Layer 6 of a small transformer language model trained on English Wikipedia (10 layers, counted from 0, width 96). Numbers have three digits each and are written without spaces.
A neuron adds its activation times its output weights to the MLP's output. To switch it off is to set its activation to zero at one token and run the rest of the model.

Output weights of the MLP neurons that the questions are about. A number n stands for (n - 500) times 0.00074.
n9: 770365642478416288364428450555536480624367728425577432542296551784603505751665555354416387594490489323461406512488337259392483385475358307416325294566294232503710838428429321367485594456419327833311428496336645719586346315467589430646447370411411573709671605553593466627562372460519626488
n41: 306434366702468128597244618430250533307335686283563045491509710878279388419529146471500406481552394378573623340269533497563446695549348515542608357554479522365366420511584661714505770643444523541433293377674918817333253371653608410510587666347212263620549575655702242358735545687441621400
n53: 469488436584334560692516614568601644541498497591469610634294511465603641434597449662633818773251826974352450501689626344383530380420661565718479415623556870445340395363505470353666577634682683376627521692517527635586537280617591616336696630580250357566521482448520297565259441645571349507
n58: 478407422457605381535790237576196493594410622372393483552625527391274540513358449436656668314395829577350559521455551455426512482456549353559508588557526564459628632303413612585505351513546583104759460574303664623386378382789381820492475499262381608545263481642528365691631437667737527550
n62: 549845482685434613482471606630627394386576402426651495597191489555589378465608530607370620322421112508683751355517318398333386470795501349379386337490630263607488294621468448725313334528792235596475541612488452327510452528423791544407413468579543517390525665419726814539522569708832589560
n83: 638548571496726495538386533636397413392536506374705456687553411436378176554495354366645473619536456479488568432592080393600429423515483622528675401465559345525348359616514546455224600505542477417436620401488661399481615495527573565517331438539726457475223687415381422428541485501302594495
n132: 346520673370503426500356698346505498538500292499537130449349381565462244577570561524486851642397513468255326395628564439550358448696667436251780729420356441434443385461559325491668613702581458657335719302584267495337488529549662586536365781277134453588339663453352552170638620161436464383
n134: 503443467689281457888324526519601424583380327462645506539565607715322464726835505079435595659700566368393588561347494498670564620226284595409410541431616694405401384479583540954308546460600447524797468544384184613396537629539515454463277642411533514418179318362564499688599396426517598450
n167: 507526572599231695298433222409831376296686478319561530313658470809158160585406481416634502360713655542345549454420411402491423657341361280480424320506551311478432586655318434615480485442505742402369540548351591437348463657409515580474499520481619603479671478687744658418656541711742507271
n202: 436408502499779296683402464500461445532461330381588666826399423240636637234633652587498608373548279426465615606682362295288325633562241271453780470556422366671339576692644589544673481645651865238539372665660546561529268696493292362455642571497425597537359396664466451418143603460427513522
n204: 525248470661561517424436604229540382373498539258361565424437792384738479636468523681451659511562746717606456412451269532610749333339549544384451614581401636380486419597519722528584438582545237388543521511454378507591738537561619412325498482483340481510695410638340489301448261497262336381
n219: 546614613609599601527752357372294454420551559401618541679731317432570440607603442585575511401262358435649487580208628467551400501625614927448536635438658578415411691318683289456361729529507604375576406435424554542399392476609425343460602450683911303473612728521423457515550466282272580631
n221: 646602397532470603349440275522607427558506599383690727773645419465742565379749166516395339473485447544486601535405525353749605825649540493697765694335460724546326389689270660492269451433444541332687200370488383616518529583777368607435338551389518653470553434353479274460577429484491582613
n236: 408372375484428348559557707580481370677519177534586538556530447388211625666509515333562388365422436455515413500597182721476491562547338584481391660385642475494318331729470427480508404384597502690458640232629540472415472517508392474687491405435650182429360477521498398340417666593329660631
n241: 435566632750445679789766447610563651699606196354218396611382446806582542241366377481223483567516365591619781500451457457572489319488425498363567523590331579540773368485675689484441469616252091664511391427433504199423880540533716356591596256551610531486509718490626288216576421616668321642
n247: 451435511549679420301473332380676467521487248473422362400675582420463696389394230508360731367307408640542485498291548483444419291533538290559619796408557335728313435362515566610517642342706450284507451577591560343452678502520534374668730163100590556654352382405684288688238499198471306636

Each question names a token from some text and the token that comes next. It shows the activations a of the neurons there, in the order above. A number n stands for (n - 500) times 0.029.

Then comes g, the gradient of the next token's log-probability with respect to the MLP's output, scaled to length 1. A neuron's effect is roughly proportional to its activation times (output weights . g). A number n stands for (n - 500) times 0.00098.

"m", then ", "
a: 453502496508498493505503499497510466499544501557
g: 608324347523590545609395453357340640438379281402558450405353540480411559475342531484458434561429449397501659608587608488480489513384510806399522593493419528598686593468602367630391442591488425552255375486493608384701388604483491448552598452431515435473338271427574623677498579603529357562
Switching off which neuron hurts the next token most? n247

"amm", then "e "
a: 495502500502486506513501502500493502504550498551
g: 450402305557451504560670472516488572534509614417556689312431576593423432557267420398348487536567478582685364501601544427412517483508578698487752476502415529538471638456511556484578468628603482610448505530627556404473635424530708637716534498394459352708466375501485329473362589206679515444
Switching off which neuron hurts the next token most? n247

"R", then "8"
a: 498501500500504500428513500506392504494488372497
g: 467602646585545479494634379431473329393714567576725732368543597460456432331598480446472601559299469573564444466523642645462506545353405531126432444617487546487497370594507474490608642556528577492506552495380482614564481472584435651452505322603596599479532584595440516708443301559472740509
Switching off which neuron hurts the next token most? n241

"are ", then ":"
a: 497499509504499502497493499498416499526376500505
g: 435656645327523412366504533414393421706390531558660640360519429445519549653791400637534546564543398441607546428369586514329472347560442646508618444433349567498611536441615366624307514443422562575417582426577544573445537511426461569225565644295663458667434363441529339608485445482534523449
Switching off which neuron hurts the next token most? n204

"in ", then "the "
a: 499500497521503371457498503500507500495494509504
g: 571523405537523478713616461500593567331379482649494502534363598463523563430739583618387369302509517463534430512508265375548514567351422644642414457308562495526237468512563407655667330488499596464449531541674433518673490689440587343492547424520399407541719408548537499555564490629721423407
Switching off which neuron hurts the next token most? n83

"A", then "I"
a: 494497491508494501508500499495466503495529464502
g: 556531470527454525497730552512523607478279620555534633450415481536322478404469558468565390572435605613617461576500634600443419547728510521416566481395468579413293538487413252452481524367576564369383377580305384511439478660620338296657745567635370420482408584653413513465311551662393569490
Which two neurons, each switched off alone, lower its probability most, in order? n241, n204

"5", then "2 "
a: 500493502499362494499509500499600513496586500498
g: 571566591467297340550544478564540626772415567515486515487486448418373474609219455355472435550680469452486542454404510418385500555391726583685596405353503554405634702274549576351513526546664389414455590528492527289564475361499445569547385567517605437586532501370658505650286484348507414573
Switching off which neuron hurts the next token most? n62

"un", then "ic"
a: 499513494496480494497501502504501469502494500502
g: 438499408568648445394478491499398532257268612465305248407495333448499420390453484671495435375375574401499537563499620614587422763730600286350590532520521515440578362310466616543479462498490546449408409536625604539573571510492566361592604494464648493498535474426520447389575747447632673516
Which two neurons, each switched off alone, lower its probability most, in order? n41, n53

"z", then "er "
a: 438494500499468500506500498507521500487497501514
g: 606610551507542378544530519538489544319637439541390487575537433431611483464511457589523491458462502630613701370563499578386586462585646403689554453490576559352509313527572578334581507388563551496495448477026432478303525576551595632455442556743633556428519417774620651502472585634519547516
Switching off which neuron hurts the next token most? n9

"i ", then "| "
a: 486532496533494326511500504500455555493576513505
g: 425553437501338410346536536460183499458554508493451342558692434483492574393655443555494516556426250545514539478395422464627530410487541626651480647558530373645602396495630536323551484437327559554485233573425692467398615653619540611399519492549384418631359323451663461538437729567592535574
Which two neurons, each switched off alone, lower its probability most, in order? n41, n204

"ig", then "ated "
a: 509501498502363503500500497525575509501596503507
g: 376500651489640294486309520523490623583381549439241296431404617474487377563630469675442540497494470469430384288506334577575409792491411588343308532549483630510549537662564645467442592321469497405457559343654499407556397544517417564503484610602486466686557367602477481540656397485414619578
Switching off which neuron hurts the next token most? n62

"m ", then "of "
a: 493554496513502346508499505495490499495518504507
g: 528632612426505539583562449516629448441482611523409363363606541506503568482371564750362504476499237610557363433393460574596404558269415605575505480554473492505635688567408373636599521359426525543605464345185337410394467551444580592622587404459622569643512474569624548328444459579771478559
Which neuron, switched off, raises the next token's probability most? n41

"ina ", then "was "
a: 325550497508500365504491497498444514502552511505
g: 520479731489412585595656447642548524508566272419412626635353416395662443542305615400591469549451533533423350516520477415470403803470495446388480631414439510498414658512438331423361541472538467539469427589449375326745491513389422501651404533369492486468531338762441526565618337425390366427
Switching off which neuron hurts the next token most? n83

"d", then "a "
a: 498498497501498499498504501495498449500499500523
g: 428514336429540464588473371544395519429272432627477533514430465682466522457599465470448526541525533493489235481433591360664485496090381568499382501285541511651429468420694564436489552604443486557508685670576707469711641450583470540539471648441381456459437375387458456410479339551662410494
Switching off which neuron hurts the next token most? n219

"en ", then "into "
a: 426582497567500325506497500501453561494523508477
g: 459696331560474384485474414609606660520556387434684525313374557490532523419385502618533483386590534474421648404490601623698179687467344430559657342439575501612321403639474589543367498428403441447575430489566674526592483634484525420613520635369461487750433411601550507445675441540373502472
Switching off which neuron hurts the next token most? n41

"ac", then "ted "
a: 500504500499501503506500502493513501502494499497
g: 499417609639621654380246496485350565742567498437423518444495415395663401337543594401620532503627404472372385645312469486642489497300379574399641428611388446504420521534408612433540632402580518366463422469362503508329359568546465585466536509436428429629452387544478580532417212377278598413
Which neuron, switched off, raises the next token's probability most? n202

"| ", then "Am"
a: 501497500514499503508500508498487566498499502503
g: 435593281585491566628505450462604648697217286419486434692374583480407480485667380314619551470621428517612545524411561534480501661568584336603506542613330436510369572677538412549630575500421549504451634557432483513276421427406612600384590405614405482429573594354408366417361434657432426515
Which neuron, switched off, raises the next token's probability most? n219

"R", then "P "
a: 508495501498540497511511497500451509493628459500
g: 597441485466456306491516619436550377421444599353421441386443516531533402446631539399662444613400402450315642515627463499608627474605632593704566368455416349373587701702401351505616526371530453322531471422422566489421559473514547508464588533367555441494532134432383459432717311552380532619
Switching off which neuron hurts the next token most? n241

"B", then "re"
a: 495495354501501569502496489505501503486579563500
g: 533477560535507512488639501426489358216392458554282299425434643436605551453499548453409468399681648522443674581653495485398565556682417452529541601455629589604309397602642494602350523464554399475550687601510447322609372349506470655453589391482802474492477473596641627600485576474607402633
Switching off which neuron hurts the next token most? n53

"f", then "all"
a: 503501500502502581501500504501513500497523490464
g: 641510664521556477596531569589487506408432474478542507511520752503477535527357546642530541555567517541544648504646502623430464347399482561282446502488671472510464498293476608455671502633465570627672512347334318393625514393330500606546578452327425547667446340688588460562793492446222552441
Switching off which neuron hurts the next token most? n204

"ill", then "age "
a: 498499510499499502508505495500496483498555496503
g: 584593547454511522435306493388542356456556430531498396422377446513448517562519530528545587678452426645452620499621415420270261333551541414540485530643557463421361558520589283391418553480661553530453210356482500364504555515456470484580448368730614541409455369762400560574774410672439524544
Switching off which neuron hurts the next token most? n236

"i", then "eld "
a: 499500521496500502417512499500501494502496498500
g: 560421527625516351663666468577451275486657468620519506539641287605516541469540540461389446589573371507476493342393436380531539342401507612643504342592538540341437547382528429467633468557445536354398374362691585587373450592659512542439406615671730646229593434641561399448610520569401410418
Switching off which neuron hurts the next token most? n132

"ass", then "ist "
a: 499500500507509500500498501493498519502496513502
g: 533459614441446464460270470413476427464526499515393381551662567453535488415416493483716443680289494519463302279372496558507447522486543549476328581444492431528550721567683498366360454417623626477569545501352407491500574403632444460651627521221609470693575291674642556433648517446326503592
Switching off which neuron hurts the next token most? n219

"s", then "oci"
a: 497500500501504543490536499497503512500588499491
g: 391318465501643480508660432374451484483407570498560561449443465563405352534365390469400458587511484608361508506521468428453581502585523568475524462604365473505526796682444373586586557328564414505479514470469573671378510742467435178383444363656420605446662602626400449351180341494513560527
Switching off which neuron hurts the next token most? n219

"(", then "N"
a: 507497502517531522520500499495497500497519498498
g: 438376477585500466659537602626433324520433427488301325503479432499484375521605599398431661465354512522522589482489416373464548349397729670492642579490536588491468588486518331693438485529534462588487434393737537493503403453416621242513594345647394475441568653275505606330304503310574532365
Switching off which neuron hurts the next token most? n132

"9 ", then "- "
a: 490522501478503251509499498499499598490618502505
g: 457446729522494806652440406548565680420553594645614580560453453402536407635507565581511403368506520347552453319547555569337390727319494620368507494446376651306458600492401652478437512517538340255471620382429481474470437400328632436412453619377629563491546653397408563462453493433453587434
Switching off which neuron hurts the next token most? n219

"t", then "b"
a: 496500489499499566503503500499505497499545470500
g: 463498446483506391485322490609590652157557454400446535516517574389502527435704489662514442431471425634226446503635281357506548522651502439399471623468521468509586409503317600510490526581519730573465649490753404592434653538542451532717703495637464416504587495431645474622556630540430549408
Which neuron, switched off, raises the next token's probability most? n53

"rel", then "ations "
a: 500502526499459498495500499493525502494503505509
g: 477417504529487356514489391676329522474624551420407476569511652511506608654571392496490337379400477666481485288526604367508573247562431512418568354555435506412316592361463286388549567701594507468397408511589673378562301767627547397553572391596505453551587554687538523323456452551380393573
Switching off which neuron hurts the next token most? n53

"dis", then "e"
a: 499502493455500496500500506499503500503501498500
g: 575542435533508525643496450431451485367493573307758519262444385651470399384765405418368406568546654683661652485512392506539409550577563422408548464436419443383555510511628610538443484534489628603327361471651386636656528455454459399612282478528590331611436598478526629646494670479456565688
Switching off which neuron hurts the next token most? n58

"Cl", then "ub "
a: 498500500503502504504496501497501504498552500505
g: 487455460626306653379397527612407628479295562413728438516547526429651420499609576675351631514599505436563506464568504339417549521599637412538444379551651594542179565420544397345487395377499447327632502437415516380326495471459715586500617518542360511514396573583535597407606282672569535483
Which neuron, switched off, raises the next token's probability most? n236

"duc", then "tion "
a: 500500498479473508510507499423495505512486500503
g: 499462426411532503573466535398502599724389402540627479462504546493508450610426547264538592440466240565355450446590502532421307509383570761439340527469570433508428454448500483593429386582462507590587535518539693489624580341462436846410531477404556542206382458692373562546375450646621366452
Which neuron, switched off, raises the next token's probability most? n58

"abl", then "es"
a: 490497499500356502510505506450498503498496502509
g: 491580554579581418343546511357677469328534573490575525526301480599500572494458558436617623466355568387653529688580786527518666297565595514629488423467547590467508409468485367327410460381427517633483617544392353582413507589357577423460381439467326461382543820415617487362620504330665459497
Which neuron, switched off, raises the next token's probability most? n62

"i ", then "("
a: 476633497572498254508501501500436548491596511504
g: 574437334452493561554602371577515591601538540520452579585548828563420597610553491771378361529468534344401592500438465415460360778610401499517633442458451467355574512531567486494491579513475534553367646469615323386470578719454481504305536528618750463377539504655481620365543441612588596704
Switching off which neuron hurts the next token most? n83

"Un", then "ion "
a: 493502499501499504510496489605496507503500508502
g: 524498531534549622593426389518497520589519482495571422381567431595563643268507558517450447486327418500315548392484392437581427624529534422596466449614375391546481698429578358578588547269479530590422354571544547567355547524440646787312433420576635417545453210695455631441244360459343499447
Switching off which neuron hurts the next token most? n202

"leg", then "s "
a: 500503504499505502500503358496501501506502500506
g: 554606740449507716413363509594417851531707538406259578290511458475632634387499375531593344550496397451536570456466373509558409515707478417374560373434476441526466447317374403577564387492494574359551545637525542430349631598459527497267485420413508529337545570567513586514413489582416573409
Which neuron, switched off, raises the next token's probability most? n167

"ation", then "\n"
a: 500498500501534498505500454508533510458534500503
g: 467439601463428560498539423373489464296421525443400541455642482478479581427646504505429609431485394528489576329578476541511622393663469507466362490654427552485545557438484408325587556472374705479500595612344319485583428556400438400459660743345134507323675428404481546600508718327344621458
Which neuron, switched off, raises the next token's probability most? n236

"w", then "inn"
a: 497501502517500499500496499500500505499503505503
g: 662597775362667437468571390527541456626544606531543292549564387520329373560495438595572523734425491585518429514470569510357562577667455475563293499518632620614386717411507396628314387416387466529616330639466429380493457502608536473507485522350436568326474640437386454496398439651631354652
Switching off which neuron hurts the next token most? n58